Layer 9 of a small transformer language model trained on English Wikipedia (18 layers, counted from 0, width 96). Numbers have three digits each and are written without spaces.
A neuron adds its activation times its output weights to the MLP's output. To switch it off is to set its activation to zero at one token and run the rest of the model.
A neuron's activation on a vector x is GELU(weights . x), where the dot is the dot product.

Input weights of the MLP neurons that the questions are about. A number n stands for (n - 500) times 0.0018.
n4: 366789579423495377362621376427304504796317526458461470308140621406434397601529702582474657307377243529575709668616257636482694567543693360265599676569427674549504378393500531535412720370462526749596576350348364451496370548242662219442588427249254392532444500416726413622705464672688548338
n22: 523518347333380569534733426444586329423527708244740596536024479293554439625379613680500513754483532466455564448268783251591411710212765275478346644649591358408608442605633725509487492568692429649407614505460531260504436447395714562332373481400318674505753693586563318229396441284439487602
n48: 742464714584470764500506472476529909639396517511656466483268425624686579260694505302585534425495799461681849673312265526506183317523061262661471455443704658702338391614518880512681661220915749494596358342526662409686583540050807688511230120129473737464443602442459605244341304775083352662
n57: 601296407855500762260482627547395600673374527569357610469435376617405434474395428617434374471462677049427587457425522389728689515625302569759673826328450231458496598639578659621722396584685522350523468482524324829193560366597334287530434537570509449299355500464368398717742435643561425374
n61: 639539601309747596536550670330542400533500628490385427218535701491374437691564426376543378665622724474576563340557487422431529731483573605575396523359424533615595642641483476520359573500412486503464500541530596579348399446580323426510347521391312388397360517400393386637431217366336554401
n69: 599556487522574601589433479668599612742636600737496528439669569407392225240480507303559403438315573565569521416606571441660553516529500544479695341578490361459310625446382605435623600305473615609481390663344450447425455422546583574375618414524742710355339729475475441474642596393275380536
n111: 465752424562567548566466461304389636275173732514535539559546395255565164409737514686539337826570440386475387315554500473333531576362592480693745158339426662107505490565832354495666542386543177505718287570646266251396419312461530809369345272631623398872388593520279541541611490862531662704
n154: 475709556423419508283447169616441317544348586334899524364746595644421407444400364701432332708407441386558507452589333511466561405434420432640581395541626395542548508512390667574338366374599566714577458692441761511625516676325492280395636246725547585247383727438283485347424741342569492488
n177: 531841686714457520677769616446605396495325423604310571895235666629495338505476587409621689644413526362479366495358617476108451382449463256346718379667581491182271388418172693593344730295190417374640537516422619471607693515419722393432736366360333341720621470594401411410353981793075627680
n248: 530392594838526500516282337535424508621525479580313496587568485664579676786434390569687609616469420508437497393689504660606465486512573500500459512586659544329580355653628428708555225511759563614557279352411383535200644608533517319232351504455595363556492381218095712504398731372474529267
n276: 973310528380448627284443549281582647478393306397511583374520475459381395585647309580616285446316550570364728508293337370492278575401406449511383553587603743602456519432476535439407636266526481605384617519303473329522408595466477614486619336664460547632545556392419535524434697636448625458
n295: 535281503518597540467531534417376363433597380407407452590521682512584728433539565623568547478676454450605602234223393614370361489359532464648551422466503457689580466409714398438251477500606688408507656468540604545306717555596399534343478449348378347486524551612423535314221415513689452635
n304: 471587500699529355197491363490400684495654630134374747612299612416425340784596737316678554380355434603642473475431445479353623556602476206398376674702686360500450333434759906607684604195455407477787676505450420258332379621578528491315252476332389557704573578505363508649590672286539583262
n348: 557659554379430471403441515367279553500455563572590526537523389275812621558377330597734583625496565468599475528736630548340326553653554620448548485367406563180446466637323318425523524551547369412312416424613425211671363694267477496408448539701554431477394625659329558430229527419445589601
n354: 514471564617544628644407449696275286391425635405500514500389769555505237241562300876619577535566676532500488525412635629710441716832635325678509310570819405558691603491485567528253539352635264260795678443592590565464450898407773263469401441308361640392693495405462445238399399614288375801
n375: 641500323629510630358594463654218553500471557042381514691544535337702669523348194793598657449217607308461488541396296369306596626462250618695387364717451158829408661509294437624568558618633213261495593732432577482446362533279586330636566595602409574217514331577582370426495755585330764615

Output weights of the MLP neurons that the questions are about. A number n stands for (n - 500) times 0.0011.
n4: 601319379712316377767512515393574389405512504660561593424562284496389561669658367341504444581199637458461511612465685624358445324428649567568729582336583190580319554587824534673551508575323464358515588389469485706492557444650413370511469555650610586704567308655417280598318421277572249716
n22: 562763757435670234604743445469571739686538754518559601570432436587443626508470446568609349395440217674545386411492550461386500368371360420500453579557478720540466675355571525442271272693326594687478438621414363761489431742569291537335563483621533385438589240492344351387504568467523375312
n48: 529331597374409462635704601630681620597319694456836473411269372500647697248711509591592618205477724393811797617210279602482270690487290436579548443490562925438551534314441583589614543320862368505456318555484630450811218481360560585398468424339496615456598405381578548304432306602106424476
n57: 676602447468739303730621512336562662500263660255478479315355633635457549796496483522316526392264159675596468422492509279412380453458402446203639385540552621391496228307566706615387548496523564534840385603666659614521636652544563573686660489425690300672447391504266439500335487452622454465
n61: 423435459457522349202460405585340430447311611547406587549700303589540431542486500459551616535360444345237254642511566356680541358387496394346480517436435495337581422529448537504386493625681565652503450487624459481556575432564567634507632732676711673486361548391616445493538474469561302910
n69: 367504396548296530600399399383689378405493475383530375621595572527613822793671318490667532542698514539207584475373492534442550415397553616450441538206461505479522709546518558615473305528599578471368518566586386401431490471455409207614361745512254333681415526662488523457572565521522664554
n111: 482839601428432906426240708398406675167434445648329391612669435416619367489490329699631321437640646372600490108450754289465683455435809601528716630500587347335525701231614505428516542862174096672688418431637342467646296204481561696295624522586485274389682463703692589796565191684403533559
n154: 473496205439885469513659545396454590440496301659261390484455800428548454620534782369533644427649474521419492635543627516427495389508423427480357643578368714293504604401559370302681660553420469625368365225374320561402269365885629776413407779491541558656399250558196611632635364380474434350
n177: 483911078765624450621686495739341605471471425388544617390600254435500431423179500509568538538396476412377629575234500699514434824557283448747491771404537244633296575599426509320392397400152446815477780552478500484604486514545328629302472604445555351495758816382791308665093294454500364580
n248: 714496541323707488756572493622462635270425343308524661342259240353343356404473596709366507472589504284636477431539287533438421578461448465465389263483688478770570357423397625452542532321317456316638635443601618572527560559530367523558634459566575553433471504637722266690569323496410449817
n276: 387244500536719461670694330439578386399492685500628411542563268567486694690526612530601434520433579442451620183481837392508484651259684564425493443368428697522391594217261390465589368622418307455504599445491353676571525462833451431542596500309569383450448406547385628597515738536523512405
n295: 413602593526425575340348377781516659420512582417426242548713321321474353466500402425511461539492560585270481715616565611520547406588544464620481621411592511277631563767293545463818339511513537456481411555464049461635427721367236500437614678344485600428250612607521323682594635672403338673
n304: 327345438432434623467404585559421509361445562620678525695549349315385484731661599474480463579788609209513496537365662598332810491496660412442331564325573151537475469344409484599591779359316517386480543569529718495697395389536293463422202478527577781544585526483553277776209464314530259883
n348: 409395598635296537605280445715651519475360444497434350602295305392430323710357409500524421243429468697394534479425621503642686596431289511474565381747411574527407325471430662667604463415414624579462572601750656496404692615507461618526608556341503530517352378515519375521468632521806574541
n354: 545496461273396660699778500279467370388751259292479557282387607539539528536480398459568342526418554806376576472400459431401478644458435546500291563270452546384467674466431520657648359532482457558536407492824443658455580642397454661876781300254640383321839478573649457405443535444245600474
n375: 514588430529516426550217022577730686525479620481275455495734682330323401625455609600442635264540793431495240241368528519444457659556506312347563689608158156476277532394391976863818437568361411444699701194598416661758637485364429382608645740715196717437673294432656605460595360437413439597

Each question names a token from some text and the token that comes next. It shows the vector x that enters the MLP there. A number n stands for (n - 500) times 0.013.

Then comes g, the gradient of the next token's log-probability with respect to the MLP's output, scaled to length 1. A neuron's effect is roughly proportional to its activation times (output weights . g). A number n stands for (n - 500) times 0.00094.

"ers", then " of"
x: 411439475419434553507509506764463574311421617621555663429503378662495653361654649565468352434517397490667404422549381440568429574526501462500457517582451818544567410348500576419466353703619398540460438503457601490487280534633432574533541488460555416351509445561524290460523612589455528370
g: 533535428383531586223406704395467764340500458418350431659507559592430601478616442637655536460449364610618551594551595266499497591506628522449448553399374566316475351504527466402493488739412477592507603690374605338337406506477606731312529407566489334546554575423480489475568443418542415759
Which neuron, switched off, lowers the next token's probability most? n154

" of", then " n"
x: 411437503458376353485496463748430522390465562436558578473471419692399679447661618644487444405560386495522386545450411505583572645563503422567388634507450799478409465366517631493431468603591454454501484377488497599566252458605472666641587374417471416346545491501546478419436440722449496501
g: 429368447563619264462328618522448205412531605299496379449333434402381534452597606517600623532532511510226556676629603563368530576694616468486578368480467529553335618503608577563509382398703409371384553435612617508490454616562476441460448503527254726612440587395565370513542722507610573546
Which neuron, switched off, lowers the next token's probability most? n4

"os", then "y"
x: 411352588477472428482564513674498529350476462569457639423514349641548661341825543566608432508451462553549290540562441408603414552495523558426446446585451710479571461431434733434486313621617362548515433430353466637610475614640520486575593528467600359380499471466505288467403666354508448484
g: 459581516564412357537678573556350529584380743573510377414553373762308384506352477480709533431404440679571276603426528296660346561620438428457643520515486550517480536687377660569412676470580489671529469515498453320328542353464442402633435239481597434533499642518518621582397432431616436511
Which neuron, switched off, raises the next token's probability most? n248

" b", then "rain"
x: 424501551492395497523538457644432438430564647624425563467581334628408659550717520553509386429555502523592363527403556267429433574439541489417494506512380777318401454337523424497547525589603362470523396501305476628685336522572409581552640577524617650395501535562522387350365606429502610575
g: 462424615522560409576444579395439416545520528339509648417379264617541253446544260553382576395436473618671414580420552350444514366565590486557676440587634516596687670502598629534544477528391450506441684764672561358676511396349503440442695578501466421411510450362534475382441400229632635522
Which two neurons, each switched off alone, lower its probability most, in order? n348, n111

" |", then " 7"
x: 410380559439491512555562509669511381386479580605513437398573519683484627473570658549484525434552546556637391464471537460538479596501411550489325521479412943455462571278458664524552339557554272510469426480452496605525354544532455495560681549461644433448554448508418343540446398506472469417
g: 622499616604537261692572313513449652658411582573602647563565394526582747341373472396409502510503594406702456389312383480659537442404450499660353462253548456421584446601441492403431549404635499682554652444398491437580489533489460610445572359515587400495570354520632590430502392559288256678
Which neuron, switched off, lowers the next token's probability most? n61

" of", then " al"
x: 467381556458411461536564487665418472429538602473510508465515516596387695468622594625370513422610435519610365427467438441566550693527488494477392562572476815442423564354489690519453367614513422473544461393464479730463334516500486610542641463350550373378632438458447440494461434659415443446
g: 594335393403651415519437541455503420481689691305541564348351432665462233428549638351737546593602659449482669573602322544544431416566754431439590406470341593547413405368518404526597474492689543362464302364525598552460441605409640408649521467541395581548534451438409418392553661464697551474
Which neuron, switched off, raises the next token's probability most? n295

"let", then "ely"
x: 474441548562468471542530439671560537189580495591494372530534268768501592282670641567501543484387416581523330460583472434517438632483509567432402613648300561517508446422556577507454485788534408559588416414399480597587279536469495472719722496553548485411476330431470374369450563513452535527
g: 713738533534623426636377552445507379504488535556669598335391410420527369498455544720625426367480598587436495541349438398570544470552536279401520428419454341594348642420362534398648448523523724347625378461479433671483362538364565463548477502677270455554548482770490472301465637461657651515
Which neuron, switched off, lowers the next token's probability most? n375

" ", then "uter"
x: 356356580522423438618529512590429559447487536640431424444555374594436569437671641594556440492502559443530437534460542363451480575583571442462524455482296807427467498350590568546549452690517235487454490486281508581598289523646559618433718460513643560426610458492476267525419601511420489415
g: 252373614393230629393488461429429491437389549487451527543526482561502578631610557304431596557544297552346484392597470448545578703411512587491526294375466223537485369559392644594499361544611368501585572601608442587388541598438359419680475662500515684552516605671672531657431697420378388622
Which neuron, switched off, lowers the next token's probability most? n69

" and", then " pres"
x: 467460547396385494619463546607482494364509574492479565440519527618421627481764579589540362433481473554558392416575432454495479676461491467539383594480306873540448534280476673439474353502512305480520429517380513604524332517608487587577715504407504431499530446498518466487469633557420533371
g: 537503351437582281421402417558585255560479466343522646383236428375594376527576463442533441548478594628391566539335611362436575652547438504422670579525682637384468613664557514497410628655356431230349504788721569685579469468502439569430507409402612526492536503517373565637457416504642467517
Which neuron, switched off, lowers the next token's probability most? n276

" of", then " Ab"
x: 371406500428376466524447467678422435358591611456502521464467468620484631451550639597493453419539446537572453454453430480584582655515446430472436577543444929487429464328500705471449484623537371504590409404518521613495268619517502663596629515363523430377562462533507431456457520576442520429
g: 629427323475453684400665625291481658521434518634482539569531557523486439406414728473621550484519568599566197564642494444284467539498602474562416525417428519713627457179408512613640633591580493564574545425531513616435587417341274501496455429414555472551446665430342374638401268479610478383
Which two neurons, each switched off alone, lower its probability most, in order? n354, n304

"eph", then "aly"
x: 467402502463480381479568518645455546239607523450396471487390506768415599410731560506474462428468406560644289521539465419555487572401535510478388610539530648538484511399477750433492333496650427518700399434370543551669277584547374632694692523480631424349494507465509346550417597415527609422
g: 391448511603508659445468613674530460439496509355375688565253568438563295372550487481599556524610269470532486672636310555604553550340741366533389503505389372464385542677304563495396639268392563416470519637471375378468613392585409483452497518565466714409503623596534662579422505439736457610
Which neuron, switched off, lowers the next token's probability most? n304

" group", then " rel"
x: 441385512505379550522571460662394561441504529486446592472525360611411613296739641618572509440418464448587254630577527530508468608455516562395540460543406841432442413387471581602472271592550404529471335489355513560517317588594505601650649616462622485405445497503453370379515578468455541536
g: 338426499401656604340683531636451524594427483522617569419332411539477398561473728409662625524573537292404539443441457536432318643609428472475458340512492548550284357661386475314518586439457652277725462577538438454351660427689441492523684516590394655547276494525638455698525533583434503408
Which neuron, switched off, raises the next token's probability most? n69

".", then "\n"
x: 536378574404457585625595509551457573386532523606508532485428460647396579343669604565552432422554550565635476463484457468459373610548537412513335552516487860526397498207497649498594450665564343458562363434452485535522265577586581563535622460416617439424568406479530431426398439491459507483
g: 523582527412408457503607350478648523399266735502455721421504534581442458506307484481390580499684414468734703373569421402439417444531351680548535586521499476455532619559428504595338443621602439465549470615332374488499436516769672356363507391677476543390380388493647662403391713364371484602
Which two neurons, each switched off alone, lower its probability most, in order? n48, n276

"nd", then "act"
x: 383415476493463467480457506639479498263456545529463665381451442629440635435890573507517517423498393636607305449526460307548557481491465452484370590519516784377452435385448612479560411517515452623462443540372635693670335590508416643549658558460675469432515566536447373529488488415451524383
g: 550446527401490401651409480555370633446600505453354499586603520387536597733692566396522652647541684486553588422469342554458698610403690297273658533503429296316504698511403506698421454493328386385445645516660435500478573604428473411316472512473486589344314394552667466426487624594397435490
Which neuron, switched off, lowers the next token's probability most? n304

"arly", then " life"
x: 393468486527479439642587423553358541487659471500471488496635461684408550336592511503464532416610354524461347535452598543428470576484401656399523605532348680408448382214530638481561434653515508467426440579495590664602268469555524530619727523397667484529637451458432558345468632572446501359
g: 547367320480439437550716380446548282591397442468436861606458544584509600339476745373405560489398455461308474387517495578504454511508504561357746390632285341587642474533445654571503688498571555469653422446524628462562538347274319444650481501523458516582467433525498564565465458747428521543
Which neuron, switched off, raises the next token's probability most? n177

"o", then "is"
x: 378397565557433484514605466602523510244480433531543400501567303735429723362738594593605483452490510512471326436528484434482570529463569549463355570593324781399497492478490617466504286522571502624505415458370487585649433700637563375547556570490538387486445427524447332541411448392499437574
g: 441446504515412692591504610551712605476487288294431576291333508435606571687529396553639519439432555520525437596192414429486458653521539576390590375636552438400660474469578354591547461543685282507471586524636386507572666491428335706351583567690471500359498521431480311612428453284536552558
Which neuron, switched off, lowers the next token's probability most? n248

" |", then " 6"
x: 490424572399451495562618438645499435354437546619515557437516476682434628412656577491518474414528541553642392498474415514564437594493443425525318486499404918513432524256467665523582400544559302538508428456421513641618409561568598531544620538414706435443411483506526391498412411446457514434
g: 624550577750444463554387337668395633576412501584544399394499302741605703533410440510419472515470628474540400604281318631641494453431373590675490548454587394381527420537440419409464450385618458793503488602567572502530508486470327669628402439438388467578586307499641620479400357571395264597
Which neuron, switched off, lowers the next token's probability most? n48

" Russian", then " mat"
x: 408426420496375401413538403561450494573527540469470582471541419620418583368701594484555505327540431558553396566455452426466521548519484507443508487604280882437508597257526568546487249539494451572466490560445664597739304550640515468583737609468619461433519475524474437448516549489494443380
g: 406542516537700537509353437639678435457540462410683434493481563418672296422532497445314468660606337425697655691487434605392450419564464419593647657544497559431479405508393396653235197488464568626389431458516491517342515445421413645532479492465419642457650520282706598580427686398545477547
Which neuron, switched off, raises the next token's probability most? n4

"ly", then " inc"
x: 361405487435483415520517439672417478412472531571397609462579463712425646433626639550473501468603500627514355486459510435483563563417412385531399617562496853477442404454509688404399327657537495558423518539361597632599313528582462551597654466320505468499546593500484419337413714502396518370
g: 542467353626431520637596399691625496417505587410334511400339334425560539574468531643593614552577351649504474642573602645311584415481525310436512634588508429702437841448547512498303383448562426502312558537597625549730555352551346387419470379424421631457433361297413598596497515514549337517
Which neuron, switched off, lowers the next token's probability most? n177

"ran", then "ial"
x: 474458574417418488498471428671461517312562497415415390598478269575320619447720582602381556401430493501501361329422418451422545623514504592461488670637318706622456527390543578482582491771635506482591516508461540619545275510691311574582573504481492489397581490584423407384396507592539402575
g: 385603619491430527564675465541538452497551464350409569275404430631507564392349351496653463593506384521625297723422460416514350583496477491334545428455684520340265526553341401656366714639697584700756493484540661496445635424582401520572649514589540499379507520376435322630406426561468494429
Which neuron, switched off, lowers the next token's probability most? n57

" form", then " mean"
x: 434421603434370440453538445727472539488554560525453500399620327661439584434584696589485468354451493612658413463537548413526419644526547544536367480540402793346402321434443528537461428684526411585618396543318495705453326489495411633580626584510549500429601428530548347425433598380451490494
g: 574409587462679422521482275441276317662314375529638510294512605493744587435501513439435634487493748448379662468526335592579646588684459557417586415366485672625489767480437452497561437375497653391370332436374430330584535594530463573626622506497451412505405545542361516489594390518582588381
Which neuron, switched off, lowers the next token's probability most? n69

" Man", then "in"
x: 434393616424347498521530507602490625439470525576518536419598355602386589290822551402520431353557456415570420512570498379556500591477565538422435564480305680494585490353542552525633222570503505574603497436354621629592379639638461456497575569471729370497484483544494274513545478546422478385
g: 454559587515512371553505608346544519616136500686437434478517443566361586641506422425471429450321525553766675337459350392434555382575470592500580454471653523427558538507554626582388425489522418391344479589477478456617475672380314634472684578304822536399345526474448479650483432431699592566
Which neuron, switched off, lowers the next token's probability most? n57

"ich", then "'s"
x: 435441485501501454595547538616559428319542481548449548357392483645425709443790516529496442411480402598588309465536418459512496487458535551520430587498342836564518583373490631434512355698589519605469400426407458588658405610599398485588738441463470337480356443547499366524430563531518327495
g: 464541547323466435650489481465345429482516460404591615445588455484495571470638781471480540602508471413652651509464504530567587458572550536491538457532319641449478381469688281612413476387559653714401457549307706234552459573415579242635415532417673280378350622428363475601619561499328666452
Which neuron, switched off, raises the next token's probability most? n4

" 4", then "–"
x: 456397555562416450559552539696415535392503519584562445391576401746426567487625510605518474480537588477513361562458363420511360535482423475460437606506434897446386408341600514502531311648522444494398447432483537620561265593676616581471653531519735607435450446523513324382480509414474380465
g: 481458624640535415581427478445655429674619679514653289445567309644541316410681633510527269437554287481508632598504472521501593338224462341659572523442341388613615577430620457737432479549626506535377479622439429503579466559520630489300285523513593522490527657564487409439397445491336392534
Which neuron, switched off, lowers the next token's probability most? n48

"ich", then " was"
x: 439445490498502452599547533608555423324535489545441552362401475643432713442798513528497427418468405613599306465532408464508500489462529562515432596499347836558515591381490638428507353686592519608474393415409453578654412604601394481587741454471475340488361440546497365519431567520515328495
g: 437553514518386543671497388446479569426410582592900625530556347455428711501522614566362539554487476217549473732494486732500445489491507630721365413511312520482476288402627420599476628676460518495585513414318382630509552450500505488471474397436442560356513530414607272510413536580359620343
Which neuron, switched off, lowers the next token's probability most? n4

" |", then " D"
x: 474414664373391452549598446536457520406406542563505527485600478610366556452692586593444559451435518516665410622380489417613355650511472503545295537552452860552383547270507507511529361664590304459508481482371480638571295510517532491593620538421615479498547493532507437441341554473483529448
g: 460442571331504569437489665277452398385629432468579336542562406268537462674681546337593515361559626678326499549622573415580561524472737442386430335583507666515503543378420487548751548542485556351447374602486491368346581629380389532491302564483441679491644616457440443545522257581574687550
Which neuron, switched off, lowers the next token's probability most? n354

"ed", then "\""
x: 428415483440517442495498508546525445343479683669496490389581532670374663404641623534457393363562381598644400383456485476542567599488470451596430543627397786345459518370546668412473399635538407566452442512474584685571306635508361512557635490398548355482551483516467378387535638514457477334
g: 416429467514619609523489568511524619502272637558465402448778368441540580364613539512334415438608639705590474495516499443392468411378541450362238424515684362570514401651396408314653492489731671480473623370482486322693300604599512711517620571496463515561626340484380443386627458402449530498
Which neuron, switched off, lowers the next token's probability most? n154

"or", then "em"
x: 381372467455390463456434449589441539333438520626452517502577318587379611394637642576552395442373363452556344585455578376482418600526579574376443616653379802349465456345517531515576435586617477540490390555531463648633363568674472618567593422569711459415536541530497377380408638536514462521
g: 599469451350501347335329484588459486446520582496473504731543562151580602352560620568562405524771668437453459510478468630451581735432572559445414466364491368720400441447392369425603561317390662246601524456534639376527553463537606559384503451635525404548586562611541475409425546626400388703
Which neuron, switched off, lowers the next token's probability most? n111

"ia", then " Sh"
x: 466369655447479439533528447464538430362476499533457307529602389619471627379667576544487595416576478502527335433585467446429502570470557722482528453632320778531417479398498503419564235662645518537520484516394636547669249617556511473580646612412476244512552365573418434591428567493429485461
g: 661641573458461597393337546490440390658501436578456535575509319458315444695410386632602279496425646563397297698619505530533489498363429416492441516465582579454574787500393621421435671600452630412318444547522518544601409407388443410225501598390501295590519653540759383505510553546469541663
Which neuron, switched off, lowers the next token's probability most? n295

",", then " similar"
x: 540395646436473546589586547577391509344511535568522520409519456722344625394657587583537403462455572529574499435450434433506515688526470446521326538524393865491480479287476610449502394583530371450542363521427530579553248535617499538573649521365566473451542471423470386527410643553440540429
g: 377680472542526286455514419486457427547312594256330556341589400463510593589346539370528515696598445520393526423199499498515301616478534692446580451358669596496449596735455562300460371525445591547536456480614607488345595415484664450705729588431616466375594554384460519460539660505534538626
Which neuron, switched off, raises the next token's probability most? n48

" the", then " set"
x: 459401579502427454416521495659465460402538613516545515389449403628460642393645543537538487412539481590538392443394505389522433593471475480464415554474389987416436486270544675530572497584479380516472418461511512684544343535554582610631626509390549499415610535533493405478426501457426474488
g: 604615650342568769659614354489446531503478533498678373319585566551435536643545445483424378641458478421532494391480498471379406523393488610414715532525505604354583313738371494361521368308637430584553395269413428353371396531610532468569500547598384476424454582595521688434419766489382711510
Which neuron, switched off, lowers the next token's probability most? n276

" first", then " round"
x: 330460541558504534535603418675448534459624555537516513445595333737399636379684569559466485443441417515442337549470578424495487583439383580478446574464393830434445434325560478556517443619533445612406374512348507690499299507513534557509642543450670610422489457575428416294403644506399520522
g: 357471532650523555456544435684676631477667591683259467655271439412444475589565290522475636521581513635796489658547381517410516382370398431684487493501606409444354482402484295377641538454584622533435409575582526589471372387570430581377515399681437657505494316463380482481410496703466333509
Which neuron, switched off, lowers the next token's probability most? n154

" where", then " her"
x: 424528502405412463630525510677398487327551512609475595397558470746479615354691565506457366425549559493583314470625483552506495545553562545590334539459335876462460524366544580468571331575418289444549355466410441529486309541566541640599712553424518431496591467464520412514543520495471511379
g: 355471317381580582458391451442509457535323489251482657546530676517485527814356518499540450525427318560581459577459560798565418584543527568391504431741507574545474456510522500676451505613486471524541450474681549804611537550455471274488489705396480575442497341427406251375511404545292488555
Which neuron, switched off, raises the next token's probability most? n111

" to", then "es"
x: 534486522423380461436553547723400509412497502583500634488477375611432622479775589567385391436568364537526359433504406511559583627502497549435484570524455869452448386390520624453500458567432298455436408508486448707615417505674560615466633565395513454442440497563533361488502532509347511404
g: 585425485628480503542510375590513606518401736304305488567692420414693510478480524561512445476604571512406568422538429418656441452472675568448581606431457538441544650593665396653419383331420392555387396567562516519627619654456235441372350540564484589535501366453608419317608357116588593660
Which neuron, switched off, lowers the next token's probability most? n4

"ich", then " con"
x: 434433486522487460583557527612548440332563497539447521364389461649464724422808507529518438414458424602617318465513403441489507485459534550522438593493337857561514586384488638442501373666599526620469404402423456556668413593608403466586727426460480343487365447550495378506435563519511340483
g: 498481589403538415489745398437364520481517552402626596401421443763388616573375659323396602555671515405559553435429688629419492504619485573550611463393283706450451484417358538710188476593507532642616496543351595542433524510402552479503346437457329514358486644429344530483597706538411622331
Which neuron, switched off, raises the next token's probability most? n4

"f", then "us"
x: 499442466511379444504570424667431483376531562669496572490524421635352652427735579602384548495628501572561348479362616378459427615471504454377503599497420706287485430382579508543600406717509487424392490466460473599603329596551344690445687414496639604471477494469495254416436494501425560542
g: 649476437441539427355513622391598622464391570598573435344483713396616556377550587459509407572388495330576467483666595509302669548592679560269483521509393588566479656619436390512590587628473443541615520581026610424457445547421474612590359488502557427610566340650428437390347513402624432394
Which neuron, switched off, lowers the next token's probability most? n22

"'", then " s"
x: 338476552516471348502507547604530434408510592592524596402507659660439671353827533505426378462583518495544280476555489396436595557512579444563475488465299782469442600362583751454480321599470483514475413390551614519588432559583532543578623546439616368489438401503458404625506376467321401455
g: 663566455554664382517495491525421325382510428361728553393498480713529417604462631466604520520407313555558588499398781534402465502605347582459479413524386746359432336450465627537340404425720425477498570379335476541367509589430497456468564567413288574444386481647485567501697767665356618470
Which neuron, switched off, raises the next token's probability most? n61

"b", then "ra"
x: 299443489443486452564466411626495494321482661477429615336498512680502660476805617645443396441442436578809347550594551303503519562448502404502484569499412652346435493341507573336488445571542424515522472596463437612605391648586363548514644567473534490412564523532529402533419562348530520353
g: 274532331339430497494544406529529524601648408549287568497416345437368277391528422552282455558577519605637448598416694496665487548492365513507508493534634496447822432517635595400433736547544469546416672530676570468472447405494452403394689574527627590520479616313461533625221449456669445438
Which neuron, switched off, lowers the next token's probability most? n304

"ign", then "s"
x: 336518580453400509675505492659448572340658482341470483496507368629273661380486703594479559389421465442637418487532502555413429569542501594507586688428336727349453382349543631505499582779511545456329437510418646667462376514509355593592621512523638437478554412532445425448521437373549500526
g: 543377687431564250448505667478440442535657391552478606260424510710588437437601491588294558509513369578444533599447596584535433448430539687619399325567490603503488292532537438604407596447556562733430318648405244385285406567474552635565637529610463383471523616558376626430566416447568659317
Which neuron, switched off, raises the next token's probability most? n295

" con", then "ject"
x: 408427591436455357599522375620377616360537543481424579497619240656526616451732566499530516457503476555495340679426507443416438626547553605418448509413288724380462479377526508577545482694541341471592511477398435757520331514658428579525669539502602483388506533522536470355361522537476442510
g: 458532426339442382497544923254439477490583432700523419557590531624450706513630417509475613338325531490411723426568467606363497484535523472548782287404368460390511392465463631249432541467579483605515558517476463362442387588639436460417686525572525620420506603584423591423482460563590344533
Which neuron, switched off, raises the next token's probability most? n348